Layer 3 of a small transformer language model trained on English Wikipedia (10 layers, counted from 0, width 128).
A neuron's activation on a vector x is SiLU(gate . x) times (in . x), where the dot is the dot product.

Input weights of the MLP neurons that the questions are about. A number n stands for n times 0.0034.
n19 gate: -4 -4 4 -4 6 -22 53 8 33 -31 -23 2 -15 19 -13 24 -5 24 11 -11 -16 -13 -27 30 31 40 -3 62 6 18 8 0 10 11 -15 -30 -3 -30 1 -36 19 3 -21 29 15 -18 -1 -19 27 -35 -4 -28 -23 -6 5 24 29 -29 4 30 -29 -29 -12 -26 -30 26 19 -19 -13 -9 -18 -5 17 5 17 5 19 7 16 -46 -7 53 -16 4 30 10 -17 11 16 18 19 -38 -17 -8 49 -15 14 0 -4 -17 -1 40 -26 -18 -6 -2 -1 -24 48 -30 19 -22 16 3 48 16 32 28 -1 16 34 -19 14 14 -35 63 -17 10
n119 gate: 14 70 -10 -9 -12 13 0 25 6 18 31 25 -6 -36 33 27 -17 -3 -31 -5 -28 -6 -13 2 -22 3 4 20 6 45 -20 5 -52 -7 12 31 -11 -34 8 4 -7 22 17 -17 33 -4 34 -21 38 21 22 -35 -8 3 -94 10 -1 -7 -46 -8 -15 14 -46 -22 4 -9 34 -6 26 -32 -47 1 -3 -22 -55 6 7 36 -9 -6 9 -6 -2 1 -20 31 -27 -36 13 -10 -10 -21 5 1 5 -16 -19 1 -1 9 -21 31 10 -29 -17 15 4 -27 40 -2 22 -15 14 31 26 10 54 7 9 -6 31 48 -10 -22 3 -40 -10 -30
n126 gate: -7 -1 18 -2 -10 -3 8 13 15 -31 16 -16 32 24 -23 31 -28 7 -1 2 11 -46 3 36 34 8 -13 20 -22 -38 -34 -2 8 3 35 -28 -48 16 -8 -23 3 7 5 1 -51 4 -33 18 18 0 -41 -16 -31 13 28 26 47 -28 -2 11 -8 -14 19 -3 -17 -40 46 1 61 19 -5 5 -5 29 -13 -3 -21 6 15 -37 13 35 -14 7 39 -7 -14 24 8 -48 29 -2 7 33 24 4 15 -18 -4 12 13 18 -10 10 -15 -17 7 34 -3 11 3 -10 -5 -8 -15 19 1 1 -1 -23 -7 -14 -4 -28 -12 -4 5 -30
n155 gate: 9 25 13 -23 -1 25 -15 -5 -15 -15 20 -18 -17 -6 34 -18 33 19 4 -15 5 36 -25 30 -36 -38 -54 3 -9 14 7 -16 13 12 -5 -3 -19 6 -9 44 3 3 -12 -15 -8 -61 -25 22 9 -3 -28 10 -4 -7 54 5 24 24 -24 30 3 -22 20 -24 9 -23 -16 -14 0 10 37 45 8 -9 -19 40 35 5 -23 -7 3 16 27 15 11 -19 1 6 -20 15 3 -42 -14 23 26 -26 30 29 0 -12 -12 -7 20 12 -52 -31 -35 -32 -34 -9 6 -1 -29 20 -25 -7 -10 -25 -9 -18 8 -15 -29 -22 45 20 -44 36
n173 gate: 27 -5 29 -20 -28 -37 31 8 48 -14 -26 1 49 15 31 4 -49 -40 24 7 1 -6 14 29 11 3 50 13 8 -21 -20 -9 -4 -19 7 -26 11 7 17 3 25 -10 11 -9 1 20 -15 3 5 20 -18 -14 -17 -14 -44 25 -34 27 9 -23 8 1 -8 10 -22 9 6 22 37 19 5 34 -36 15 1 -10 5 -27 -44 -33 -46 19 29 -13 -13 15 12 7 6 -1 -26 2 2 -17 8 -29 8 6 6 -10 16 -13 -57 -26 33 -54 -8 -3 19 -21 -9 -19 -3 19 9 1 28 48 3 37 -29 14 -1 -34 7 -1 51 64
n245 gate: -14 15 -19 5 44 -15 -26 -5 31 12 -10 -23 15 26 -2 -39 6 -5 7 19 14 23 7 32 -48 18 15 27 6 -25 -26 33 15 -9 -31 -1 24 -7 -15 21 22 25 3 41 -31 -29 25 -23 17 -48 -34 -16 21 3 22 21 20 -36 22 -1 24 -43 18 31 33 -18 16 -26 -5 8 -7 -28 8 -51 -53 18 -26 5 18 -6 -7 -23 -9 15 -53 -23 8 -21 10 -2 16 -35 6 -13 -6 -8 5 20 -5 -22 9 -17 -19 -4 12 -5 19 -20 -22 16 -3 8 5 40 -17 -40 17 -19 18 -23 51 13 3 -21 -4 0 -43 43
n249 gate: -4 30 0 5 35 -4 32 -11 11 2 -16 2 5 2 -18 -4 -22 13 8 5 -19 2 -7 48 19 -33 -31 -8 -43 -42 12 -40 8 18 13 -5 -15 32 23 16 22 -47 -11 41 15 -51 -12 42 13 5 28 -5 -2 -23 8 24 30 31 21 17 -29 -8 -29 21 -61 -6 -4 -12 -22 25 -14 -4 3 -11 -2 32 -5 8 -4 47 -51 30 -1 -24 10 37 11 -18 10 25 35 -45 1 -37 -35 27 9 -29 0 3 8 34 1 -21 -39 25 37 9 73 -54 10 11 -7 -46 -8 -28 19 19 0 -15 -13 21 0 -59 2 38 -28 -28
n264 gate: -25 23 -5 -17 -11 5 -2 25 8 58 20 -8 30 7 1 18 -17 -14 37 9 -26 23 21 -25 -11 -23 -10 13 -25 12 39 26 -15 -18 -11 -2 -17 17 20 12 17 -14 -63 -10 -5 -13 -27 26 -24 -37 -19 -9 66 -40 22 19 -28 -12 2 30 1 -2 -8 2 13 -15 5 1 30 39 1 39 -31 1 -6 -11 42 -2 11 -35 -32 -10 33 9 -10 -4 24 59 19 -6 7 4 -4 -3 14 16 23 23 52 -44 -4 15 -19 -45 26 42 40 18 51 -5 34 19 -19 -50 -34 11 24 58 26 -24 12 9 -34 -35 -33 -25 -29 15
n275 gate: -23 19 -27 -30 11 -22 12 16 5 -3 -71 2 -8 -15 54 26 -39 -7 8 3 -43 0 -17 37 -40 27 8 -5 -30 21 -31 -38 48 2 -43 -3 7 16 27 -1 16 30 43 -4 5 -31 28 -20 2 -3 -14 -10 13 -5 7 19 -15 -11 -6 -29 34 -27 -37 20 -26 20 10 -42 -13 -3 2 -6 -12 24 -26 -8 -30 -6 -20 -22 9 -3 -30 -49 -10 -50 25 -2 -12 15 -11 -23 13 -34 14 -7 -3 -42 12 15 17 -26 -33 -19 -5 12 35 -25 45 -1 -18 -42 -26 22 -13 16 25 12 -12 -5 -23 -10 -25 -49 -1 -7 -41 19
n313 gate: -3 -45 -21 -10 37 10 -2 -11 38 32 22 17 -19 17 4 -52 11 1 25 31 34 -27 36 39 33 -18 -6 -16 8 -4 8 37 -28 28 17 -15 -4 -10 7 -10 1 16 31 24 -19 -1 40 3 -3 -6 -1 -42 10 30 -7 49 4 32 -2 -9 -22 -32 22 13 24 -5 30 21 31 -22 10 -30 22 -18 -27 20 1 -8 -9 7 -16 4 19 -32 19 -60 10 -2 27 17 -31 30 -32 15 -17 26 -23 -8 31 1 -8 68 0 27 21 -43 26 25 24 19 7 23 -30 -23 -10 4 -11 3 43 -24 12 -1 -1 -3 16 19 -15 -7
n19 in: 10 29 28 -30 29 -6 52 24 6 -17 -22 8 -21 21 15 32 -27 -4 -19 -17 -1 12 -50 15 16 32 21 40 12 33 -5 -17 24 35 -17 -38 6 -19 0 -38 -7 10 1 14 35 6 -7 1 14 25 6 16 -9 32 6 -12 5 -27 12 -15 7 -14 -29 -33 -9 24 41 -14 -15 -24 18 -8 -4 -11 16 6 32 10 22 -46 5 25 16 16 -3 14 -25 -4 -31 4 15 -34 4 -6 37 -24 19 32 -19 -37 -1 17 -31 5 -29 -29 -10 -14 8 -22 -9 -32 -26 -1 26 -4 -3 0 -26 14 -4 -43 33 23 -15 34 16 28
n119 in: -42 -29 11 53 12 3 -26 19 12 -41 30 -38 -27 0 -31 -43 -18 17 -5 30 -1 -27 4 -15 -25 -20 -32 -13 8 27 -3 -20 27 4 -40 -12 7 -32 -3 -5 48 -33 -23 -2 -18 -3 -22 7 -41 -63 1 -2 8 -8 -4 18 14 -67 21 35 -24 3 6 -55 5 -8 -26 -13 -30 -28 -6 43 -4 -9 34 -20 16 6 -23 17 11 -38 19 37 28 -6 1 -46 -14 9 21 25 -31 20 25 26 -13 -10 0 -35 -13 9 21 14 13 12 -56 -24 1 7 8 11 -24 -9 -19 -1 8 9 0 12 25 9 -22 26 -37 -61 -42 -6
n126 in: -6 10 43 -20 -9 -10 17 22 -19 -11 18 -14 20 18 -1 38 -7 6 -12 -8 24 -30 -21 36 6 -9 -7 -11 -22 16 -31 -22 24 29 27 -14 -37 5 -16 5 -4 -30 26 -20 -7 14 -15 13 35 20 -33 6 3 27 7 -13 9 -37 26 -14 3 -2 0 10 -28 -22 -8 -6 17 -7 11 -19 11 5 -8 2 -2 -23 34 -4 23 -22 0 20 20 25 -37 20 -13 -28 24 -30 9 41 16 -16 20 24 -27 34 4 14 17 31 14 -31 -3 19 -43 -8 8 -1 -1 25 -6 -11 -15 -34 -31 -33 18 -6 22 12 21 35 -3 9
n155 in: -2 -25 -32 -16 -26 -20 -6 12 -20 18 -20 8 29 -46 -7 -15 -46 -10 -10 48 -10 -21 -5 -28 -7 -1 -3 -45 -15 11 -35 9 6 -3 -10 -13 17 -5 -11 -44 -10 5 16 1 10 69 24 -24 3 19 45 22 1 -3 -19 -18 0 -30 20 -44 15 3 -55 -15 -5 20 1 16 -18 4 -12 -54 17 17 14 -74 1 16 25 -2 23 -50 2 12 25 -4 -37 0 -33 -25 6 8 -2 -15 -5 -10 -16 -8 -15 16 26 -7 2 -31 7 1 14 42 1 30 7 10 15 -34 26 14 -8 3 -11 13 10 -4 23 37 -39 10 23 -22
n173 in: 42 25 -46 -60 21 -14 34 -25 17 -3 -38 2 6 -38 6 25 9 -7 5 7 -21 56 27 8 -2 60 -7 22 -2 -12 10 -2 -14 31 -1 1 13 -22 -6 -9 -1 27 2 -30 -2 -20 -3 -20 6 28 19 -67 -41 3 8 -13 0 9 25 -30 -20 4 -6 11 -6 14 7 -6 1 -11 -3 45 -23 -34 -3 -29 8 -16 -9 9 11 31 -3 7 35 -10 -24 9 -9 -3 -43 -26 -30 40 -7 -13 46 -7 -22 17 10 5 -31 -22 -70 12 37 -41 -6 -13 -43 -53 25 6 -6 9 -19 -21 27 -11 17 1 -19 -38 4 -34 -18 32
n245 in: -30 37 18 8 33 -12 -16 -14 13 -31 -19 -11 -21 -9 12 1 4 -30 41 -10 18 8 6 12 -30 -20 6 9 -22 -9 -2 28 0 13 -2 1 -11 -16 -17 15 23 32 -20 0 -6 14 -13 -1 -4 -15 -36 8 -10 25 41 9 -22 5 -24 -1 23 -30 21 2 44 -10 -6 17 -5 -7 -2 -4 -5 -24 -28 21 6 46 36 19 -13 -50 15 -6 -1 -14 23 -11 -11 10 3 -13 41 -33 -28 10 22 2 -21 -18 29 -7 -4 26 20 -38 11 9 -27 25 -16 -15 -26 21 21 -43 -11 -69 -12 -11 2 -16 -10 -6 -11 44 -5 27
n249 in: -11 63 -3 38 50 6 -21 -22 -9 12 4 17 22 7 10 16 -21 -2 -18 2 -12 -14 -12 3 -11 -24 7 -23 -34 -45 -21 -58 18 28 -10 -20 32 21 8 -34 -7 -2 3 43 15 -29 -2 32 -4 24 20 1 3 8 13 16 6 42 10 18 -3 -20 -19 -26 -13 -40 -1 -19 -31 20 3 9 -3 8 11 -1 -2 33 21 30 -31 -22 2 -27 3 46 3 7 -45 18 18 -80 12 -32 -22 33 8 1 1 4 46 -15 -31 -18 -46 -3 31 -34 17 -13 -13 1 -40 -8 -35 -48 -10 4 -29 34 -29 -8 -4 -40 10 -8 -71 10
n264 in: -31 39 32 -5 22 -8 6 38 -25 55 16 24 8 -21 26 30 -31 -21 17 -11 -36 43 15 -44 -13 -22 1 4 -29 42 37 10 -13 14 2 15 -27 -11 34 47 13 -34 -43 -54 -1 15 -10 9 -19 9 1 6 66 -19 0 -10 -19 0 -14 33 22 37 -17 -17 46 -13 -15 25 3 -1 30 10 -26 -17 -30 -37 43 6 18 -18 16 -31 18 4 4 6 4 21 -11 -3 28 -6 22 -6 6 10 33 54 32 -38 -4 -5 28 -25 13 26 21 37 8 8 7 -9 -9 -34 -9 -3 -17 15 -10 3 5 -11 -12 -21 24 -41 -38 53
n275 in: -4 12 17 -4 40 5 7 15 -6 -18 2 45 -14 8 10 2 -41 -22 -5 10 57 0 -24 36 -12 16 -12 33 -11 4 12 -48 19 13 18 18 -15 -1 10 15 14 13 1 -10 -28 -42 10 -9 20 3 -1 -7 -5 6 29 -28 -45 -11 1 5 16 26 -28 -25 -16 9 9 -37 5 7 -31 3 -16 16 14 5 21 40 46 -3 16 -16 15 23 14 1 52 -62 0 30 -15 -9 20 -18 5 2 21 -12 1 -31 3 -9 -3 -21 -18 -44 23 3 33 -1 -36 -3 -40 -5 19 19 26 14 -44 13 -37 -21 -1 15 34 -8 3 37
n313 in: -31 1 -21 20 20 5 28 -12 39 44 -8 12 -43 -20 -36 -8 5 -14 1 4 22 3 9 8 9 -13 -5 -16 -8 24 -12 24 14 13 12 -54 17 -58 -1 -52 7 1 47 -19 -1 -2 47 -22 21 7 19 -23 45 59 5 36 22 17 23 -27 4 -4 13 15 -8 10 3 -10 -2 -15 28 -17 -24 -23 -41 -23 11 12 -11 25 18 1 36 -33 15 6 15 16 -14 1 -27 -34 22 22 -13 -20 -2 4 34 4 11 49 -15 18 32 5 24 0 13 -11 34 -26 -3 20 18 25 -26 5 18 -1 13 -20 -3 8 39 1 -19 2

Each question shows a token from some text and the vector x that enters the MLP there. A number n stands for n times 0.034.

" 2018": 2 6 -5 2 -10 -1 11 0 -3 6 -1 12 -3 16 13 0 -24 2 2 3 -8 -17 1 -6 -8 -12 -5 -6 -3 10 11 2 -10 1 -11 -18 6 -24 -9 -28 0 -3 -6 7 -26 -2 7 8 -1 -3 8 3 -11 9 7 -18 24 -11 4 5 4 -5 10 16 -9 -13 -1 -8 -7 -11 31 -1 -3 1 4 -3 17 -4 -14 -8 -2 2 11 4 5 -8 1 -19 -11 -6 22 -10 -14 -20 9 -7 -8 -7 -5 3 -2 -14 -9 14 -8 -6 -16 -2 -5 1 -10 -9 -6 -3 7 26 -47 -49 -2 41 9 -5 6 18 -16 -6 -9 6
Which neuron fires most, and how strongly? n19, at about 0.15

",": -6 -6 -13 -8 -2 3 -5 -7 -5 9 -7 -5 2 -1 1 -6 9 3 6 -4 -7 2 -5 5 2 -2 3 7 5 -1 10 2 13 -3 12 -13 -2 0 0 -1 1 -2 7 -8 18 13 2 -1 21 11 5 5 3 7 2 -6 6 11 3 -8 7 14 4 7 -6 0 2 11 -39 -7 58 3 1 -2 3 5 -8 -1 -3 -9 6 -2 1 -3 1 -26 0 1 -8 12 8 -5 0 -1 -3 2 4 -5 6 4 -2 -16 -10 8 7 -8 -6 28 -5 11 -2 -7 5 -3 15 0 -44 0 -11 0 -7 -3 0 4 -4 15 9 -9
Which neuron lights up most? n119

"g": 6 -7 -30 0 -9 4 -2 -6 -18 7 8 -1 15 -22 6 11 12 6 -19 -6 18 5 17 -1 -14 3 -1 -24 -13 -9 -5 -26 18 2 -20 15 7 -9 7 9 -1 -2 11 2 3 9 -2 0 5 3 0 -18 15 7 -13 -45 -5 -7 11 9 34 10 -5 -5 -4 -7 -4 15 6 7 16 -16 12 -14 8 -7 1 6 -4 8 12 -12 10 -3 -18 8 0 -19 -8 10 -19 -4 1 32 -9 16 6 0 -18 -12 2 6 6 0 -23 14 -14 -32 10 -7 12 23 16 18 13 -14 -12 26 4 10 1 1 10 -9 -3 6 1 23
Which neuron lights up most? n19

" reb": 0 20 -10 -1 -26 7 2 2 -1 37 -8 4 -6 -23 13 -2 19 -13 -12 8 25 -6 -6 -25 6 -7 -17 12 -1 10 -7 14 6 1 0 -11 1 18 -3 14 -16 6 9 10 -5 1 6 9 8 28 6 9 2 -17 -17 -10 -2 9 -14 -14 5 -1 -5 -8 12 -1 0 -5 17 -5 14 15 7 -7 -12 17 23 8 7 34 -3 8 12 -9 23 4 -5 -3 -1 -6 -19 -33 -5 6 2 0 3 -4 -11 -3 -11 -18 -17 -2 29 -3 -7 -6 1 15 -18 -20 19 -1 15 -12 -3 -14 0 -18 2 -8 -1 -2 -7 -8 -8 8
Which neuron lights up most? n155

"as": -4 9 2 -3 12 11 -5 -15 -17 -9 -7 3 -31 -8 -25 0 -15 5 -1 -1 -8 -2 -36 -16 -5 -1 -8 -21 -5 4 -1 1 -19 0 -13 -15 3 -3 -6 -10 -12 -5 11 22 6 -16 16 -3 -8 -10 -4 29 14 12 -14 -2 -24 -3 6 4 11 -5 0 -6 2 -8 -11 3 -13 -5 19 -13 -2 -8 -7 5 -6 8 -1 -1 5 -19 -11 -8 -7 12 18 -4 -4 21 12 -7 0 -15 28 -8 -5 8 7 -25 -22 8 5 7 16 19 -19 -7 -5 6 20 11 5 -15 -11 -11 -43 26 5 7 -8 -5 0 5 -15 -11 -2 13
Which three neurons fire most, strongest first? n173, n126, n264

"\n": -4 -15 9 4 16 7 -2 -7 5 5 0 3 2 -8 -4 0 -4 3 -2 8 1 -7 14 -7 -1 -3 -1 2 1 -12 7 2 -15 -13 1 -7 2 -3 1 1 -3 -2 20 9 18 6 -4 20 -4 -13 1 28 13 -1 -1 -8 -2 -3 -1 -5 -12 5 -12 55 7 4 0 4 -1 10 27 1 5 15 -6 4 14 -6 7 -4 -2 3 2 -8 -1 3 -5 4 -1 -9 -9 -8 -6 15 -11 4 -10 -1 7 1 0 5 -3 -2 1 1 -6 -13 4 -3 -5 -7 0 -8 -6 1 -64 -15 -13 -5 7 1 -2 0 -3 -10 30 3
Which neuron lights up most? n275

"\"": 1 3 -1 -6 19 -2 -2 5 -2 13 12 -4 5 -13 4 10 -24 16 3 -6 -7 6 -2 18 -10 8 4 13 2 -2 26 14 9 2 -1 -9 2 -6 -8 -20 3 -4 5 -25 34 -14 14 -3 -3 2 -4 10 1 -12 -27 -23 -5 -14 6 -5 -13 7 -18 -6 -6 8 0 10 -3 7 34 -25 -2 6 1 5 30 23 20 -17 -13 7 13 -10 0 -6 -10 20 4 13 18 9 4 18 -9 -8 -2 1 8 10 -7 12 -7 9 -6 11 -20 -23 -17 0 -11 -22 -25 -7 1 -2 -28 12 1 -3 -6 5 1 -8 -2 -3 -12 17
The two highest activations, in order: n19, n264

"ne": -1 -3 -4 -1 -3 23 3 12 4 -2 6 -11 -14 -1 2 15 5 7 -14 0 -13 -18 0 -2 5 19 6 -23 -6 42 -7 11 33 -6 13 14 5 6 -12 -8 -1 11 -14 -7 4 16 -5 0 -5 9 15 7 16 -22 -9 1 0 -20 7 -3 3 -1 -23 6 31 -8 2 7 6 15 5 -2 -5 4 6 -13 9 20 -7 -8 7 -5 -1 9 -7 5 0 3 -3 13 16 -17 7 6 12 17 -3 -1 -11 -6 -11 0 26 6 10 -7 -14 -23 -5 8 -1 -9 -7 3 -13 1 8 -6 -6 41 12 2 -12 16 1 -22 -3 6
Which neuron fires most, and how strongly? n119, at about 0.38

"ing": -4 12 3 5 24 2 9 -4 6 -5 -2 2 9 -15 3 -1 5 11 -4 -5 -20 -12 8 -7 -3 13 -29 -34 -1 5 3 3 25 4 -11 18 5 0 -30 -2 1 4 15 4 -16 20 -5 12 6 -18 4 -3 6 -10 -6 -26 -3 -10 5 0 9 7 -5 -5 0 11 0 7 0 14 24 0 -1 7 11 -8 -4 -8 11 10 7 -17 -5 7 -4 -18 0 0 -5 -23 14 -10 12 0 -7 8 -4 9 -7 10 7 -3 -13 -11 9 5 18 2 -12 8 -2 23 0 8 -17 5 -66 -13 8 27 -3 -7 -1 -9 3 -1 -6 6
Which neuron lights up most? n19

"eed": 2 0 7 5 -12 -11 7 11 -16 -12 -5 -1 14 -14 6 7 5 21 -9 -4 -9 -14 -25 -8 8 8 -1 2 6 1 -4 -9 20 3 -17 -9 14 4 3 30 -9 1 11 4 -24 4 -12 9 1 0 5 8 9 10 -4 -17 -10 -14 -7 6 -18 0 -8 -10 2 0 -4 -1 -21 -13 10 -3 -2 1 2 0 -7 3 -21 -9 -5 -3 -7 26 5 3 7 9 -13 -39 21 0 -3 -9 6 4 -12 -8 -19 -18 21 0 -1 0 5 52 3 17 5 3 8 24 -1 -6 1 15 -58 -4 -16 -10 -3 3 15 -5 8 -19 2 -6
Which neuron fires most, and how strongly? n313, at about 0.17

"-": 6 3 -7 -1 -5 0 1 -2 3 7 -7 -7 -3 -1 7 1 5 -5 13 3 24 -21 5 0 -6 6 -8 -1 -1 -4 1 8 -23 4 1 10 -2 8 7 -17 4 5 23 18 3 5 0 -7 13 -4 3 0 40 8 9 4 39 6 17 -14 3 4 6 1 6 5 0 -15 -39 -3 17 3 -17 -6 -2 9 3 17 -6 2 -8 11 -3 -6 -19 -1 -3 10 -14 8 -12 -1 -4 -11 -9 0 7 1 -9 5 3 -26 -3 -4 9 -4 -18 10 7 -12 7 7 -15 -7 19 5 -56 -3 1 -4 5 3 13 8 13 13 13 7
Which neuron lights up most? n313

"ed": 2 3 -6 -1 -7 3 4 19 13 -13 5 -2 -5 -13 -4 1 6 1 -9 -2 9 -10 13 -17 -4 -2 17 -17 -10 0 -7 6 33 6 -1 -5 14 3 3 1 -6 0 8 16 -16 15 5 -2 1 1 9 19 24 -2 8 -19 -15 -7 16 -4 3 15 -7 -8 -2 5 -4 5 -4 -7 15 -11 2 -7 0 -3 -10 0 0 -3 16 -14 -7 -1 2 -24 6 -12 -6 -26 1 8 14 -19 0 -3 1 8 -25 6 -9 -2 -22 -1 -7 -5 6 -3 18 4 6 16 -25 13 10 -1 -51 2 15 6 -9 -7 8 -3 -5 -44 -3 30
Which neuron lights up most? n275

"60": 11 -5 -5 5 1 -12 5 6 8 14 3 5 -8 -8 1 23 5 -1 12 -17 -17 4 -7 -12 -2 -3 -13 3 -4 9 -30 -9 7 0 -10 -2 0 -24 8 -9 -12 -4 -17 -8 17 -21 -2 20 -13 -14 10 -11 -11 6 -8 -3 -3 -6 0 26 1 -1 -6 -11 -9 4 2 -2 -25 -6 30 -8 16 -13 8 -4 -10 1 8 1 -7 -6 19 2 -7 -8 -7 -15 -8 1 0 -5 -3 11 -11 -9 -12 -6 -11 -10 1 7 10 -5 -16 2 -13 4 6 14 -14 4 11 26 -9 23 -17 -9 -19 -13 13 -3 -3 8 -4 -15 -9 -21
Which neuron lights up most? n119

" the": 10 -8 -2 -19 -4 4 4 -2 1 6 -7 -2 6 3 -4 1 10 13 11 5 35 2 -19 6 -3 0 0 -4 2 4 -9 4 -4 -2 -2 -9 -1 -1 -3 2 -1 7 20 7 -17 9 7 2 -9 4 -4 -6 -10 -6 17 2 -2 -13 -10 0 10 7 -4 10 5 5 -1 -7 13 -6 77 -4 2 -3 -3 -6 -7 -4 -2 6 1 0 2 -4 -2 -1 6 -10 -13 -4 -9 -5 -5 -8 8 -7 5 -4 5 1 5 2 7 7 11 -1 -1 5 -10 4 3 -5 9 7 10 -9 -18 1 9 6 6 -5 -5 -1 12 3 -4 -4
Which neuron fires most, and how strongly? n313, at about 0.22

" provision": -11 25 -5 4 9 -5 8 6 28 21 -5 8 8 -20 -2 -10 -2 -10 -3 -3 -4 23 -9 -10 1 -5 0 12 4 12 -18 -24 39 8 -16 4 -7 -14 3 -14 -5 -3 -3 20 -9 -1 -1 -10 8 -4 4 -3 1 -1 -11 -21 4 -8 0 6 2 -19 -14 -11 -12 -1 6 -4 -8 22 16 -5 -2 10 -19 3 -10 -23 17 -8 -10 -12 12 -1 -14 5 -1 -15 -9 0 13 -8 -2 10 3 3 -6 -6 -4 5 19 2 1 8 -2 -19 -8 0 -7 4 6 -10 -4 5 -1 5 -66 -34 -16 -26 -1 -10 9 -1 -2 -2 4 0
Which neuron fires most, and how strongly? n245, at about 0.22

"\n\n": -9 -12 8 -10 6 -5 8 3 6 0 -12 -3 -14 10 -3 -15 -2 -8 11 3 -20 -5 15 -2 1 5 -5 1 4 -6 5 3 -24 -8 12 -19 -2 -6 -5 -12 -2 -2 18 -2 16 10 -14 21 1 1 8 29 50 9 0 -6 26 18 2 -3 13 1 -10 14 0 -1 -2 7 11 -3 42 -10 -9 -13 0 -2 -10 -11 9 -14 4 4 -8 -6 -3 22 -1 23 2 5 -1 -4 -6 -6 -4 1 -9 -4 10 3 -2 21 -9 18 -6 -1 -11 1 0 -9 6 -8 -5 -2 12 28 -22 -16 -3 -3 6 4 8 -7 0 5 15 5
Which neuron lights up most? n313

"'": 5 -32 -24 -1 9 -5 16 20 -13 -7 5 3 12 -2 -1 -3 -8 21 -5 -8 16 12 -5 24 0 -19 -17 29 18 -9 10 9 22 6 -3 17 -3 -4 -7 -2 -7 -4 2 -13 22 -12 -9 -5 -1 -17 3 15 2 9 -4 -26 14 19 -13 -3 0 -6 -8 -1 -7 4 6 0 5 -15 24 -10 -13 -10 -6 -9 -12 25 -26 2 -20 -13 8 -2 10 -6 1 6 -27 8 -20 21 12 6 -9 -9 -3 4 2 9 15 8 1 -4 4 14 -18 -6 9 0 -4 -12 -8 0 12 7 -5 -18 -15 1 -7 -4 -10 0 5 -24 -4 23
The two highest activations, in order: n275, n126

" together": -2 0 -4 -5 -5 -6 9 -4 -9 -39 3 9 22 -9 -6 6 5 -4 3 6 -26 0 -18 0 1 9 8 5 -11 5 10 5 25 4 -2 -20 -12 12 -18 -2 3 -7 10 -14 -5 15 -1 29 -4 -8 4 13 -4 10 4 -19 -14 9 -1 11 11 -6 -19 2 -33 -11 0 11 22 10 19 5 -1 -35 -2 10 23 -1 10 -15 2 5 18 -5 -2 -6 2 -18 -9 -16 34 6 -1 -1 -8 -6 -1 7 -15 11 7 -2 -8 -12 -6 7 1 -13 36 10 -26 2 4 -11 -17 -6 -55 6 -20 4 1 6 19 0 4 3 -6 -5
Which three neurons fire most, strongest first? n249, n126, n313

"s": 8 -7 -19 8 4 5 6 -11 11 -8 -4 14 -9 5 -6 -8 16 4 -1 -1 -21 -4 -42 -2 -16 10 -16 -30 -8 14 14 22 -2 6 2 -3 4 -3 9 -8 10 4 -12 21 21 14 5 26 2 2 -3 26 2 18 4 3 -2 8 5 -3 34 -6 -9 -8 -5 0 -2 6 -10 -6 27 -2 9 -6 -1 -1 4 1 5 10 0 -13 2 -17 -4 -3 -4 -8 2 31 2 -11 1 0 3 10 -4 7 1 -8 -11 12 -5 -1 -5 8 -17 -8 15 13 0 25 20 0 10 1 -40 -5 0 13 2 -5 -9 -9 -7 -21 -16 9
The two highest activations, in order: n126, n173

" American": -4 16 7 2 -17 8 -3 30 -17 -1 1 -27 -3 6 22 -12 9 14 3 -4 -2 -12 -3 7 -2 -11 -1 15 -7 22 -8 18 3 6 8 -16 -2 -3 -17 -6 15 8 2 10 24 -15 -13 1 -6 5 -17 15 5 0 -5 11 12 -6 4 -9 5 9 -8 6 8 3 -4 4 1 -7 36 8 21 -5 7 8 4 14 4 -16 5 17 -8 -3 4 12 -8 -14 -8 -6 -18 7 8 -23 23 -3 -4 -8 -5 7 10 6 10 3 31 9 10 -5 -29 3 0 0 6 -12 -8 4 -32 -38 4 -7 4 -8 -10 5 -3 -14 -14 1
Which three neurons fire most, strongest first? n173, n249, n126

" up": -17 2 18 -1 -13 3 -7 -4 12 -5 4 -8 17 3 16 23 0 -8 -7 4 -29 10 -21 -15 0 22 -24 19 -14 -27 4 1 22 -3 -6 -14 13 5 -9 2 9 12 -4 8 20 13 -9 4 2 -15 11 2 16 24 -13 -31 5 14 -8 -3 15 6 0 -8 -1 0 1 8 11 13 6 0 2 -11 -2 10 3 2 10 13 -3 -6 8 9 -21 -5 11 0 -28 -4 8 25 1 15 10 8 2 16 -14 6 2 -7 -2 -6 -7 6 -4 -1 25 3 -10 -2 11 -5 13 5 -50 14 -8 -18 1 -12 1 -15 4 8 4 14
Which neuron fires most, and how strongly? n264, at about 0.1

" Organization": -8 -6 5 -1 23 -3 6 2 9 7 5 4 -4 -3 -6 1 -2 -19 -11 4 20 8 8 0 -8 -11 -14 -6 -3 29 -13 -33 16 4 -22 -1 -6 -14 -6 -9 -16 -5 5 15 9 -11 0 24 7 5 -4 6 10 -4 -12 4 0 0 -2 12 9 -13 -1 -20 4 2 1 3 -13 12 21 15 -8 11 -14 24 14 -13 4 -17 -23 -2 37 -3 -9 15 -9 -31 -3 21 21 -12 -6 3 6 -6 -13 -1 16 4 22 0 -3 5 5 11 -3 -2 -23 3 -2 -4 14 16 -2 -3 -35 -38 -4 -4 9 2 -6 14 -6 12 -3 -5
Which three neurons fire most, strongest first? n245, n173, n249

"én": -14 2 11 10 -8 7 6 19 -10 -5 12 7 9 -12 -7 17 -20 -9 -2 -5 22 -26 -8 7 5 -3 -17 -7 1 4 -3 15 10 2 6 8 -13 -22 13 22 9 4 13 -26 7 -5 23 -4 -4 11 4 16 21 0 -5 15 7 -1 8 3 7 9 -21 9 16 -6 -1 -3 -7 1 -11 -12 -4 26 -12 1 3 13 -10 -2 8 3 -39 0 8 15 -23 -16 -20 -8 4 15 4 51 5 17 12 -7 -14 -13 -9 -5 5 6 -19 -3 11 7 7 9 4 -6 -10 -3 6 -10 -26 8 -16 -17 -14 -3 -14 12 7 -11 1 -10
Which neuron fires most, and how strongly? n126, at about 0.39

" was": 7 -20 2 -12 -13 -7 -8 -5 2 13 -7 -9 9 9 -3 23 3 8 2 -1 -30 -5 5 7 11 -6 15 -7 -3 -8 5 15 -1 -2 -12 -1 -2 16 7 -18 -1 -9 36 -3 0 12 8 4 1 11 -5 14 2 14 9 -3 3 9 -13 -16 8 -13 -4 -36 20 9 2 0 11 -3 34 3 6 -5 3 -9 -7 9 -12 -10 -3 8 11 -5 -21 -9 -3 -5 -3 15 3 10 -11 -11 -10 0 8 -3 -2 0 11 1 -3 10 12 -9 -18 -1 -17 2 2 3 -13 -2 4 -5 -79 -1 -4 0 -9 0 0 10 -9 -22 11 -4
Which neuron lights up most? n119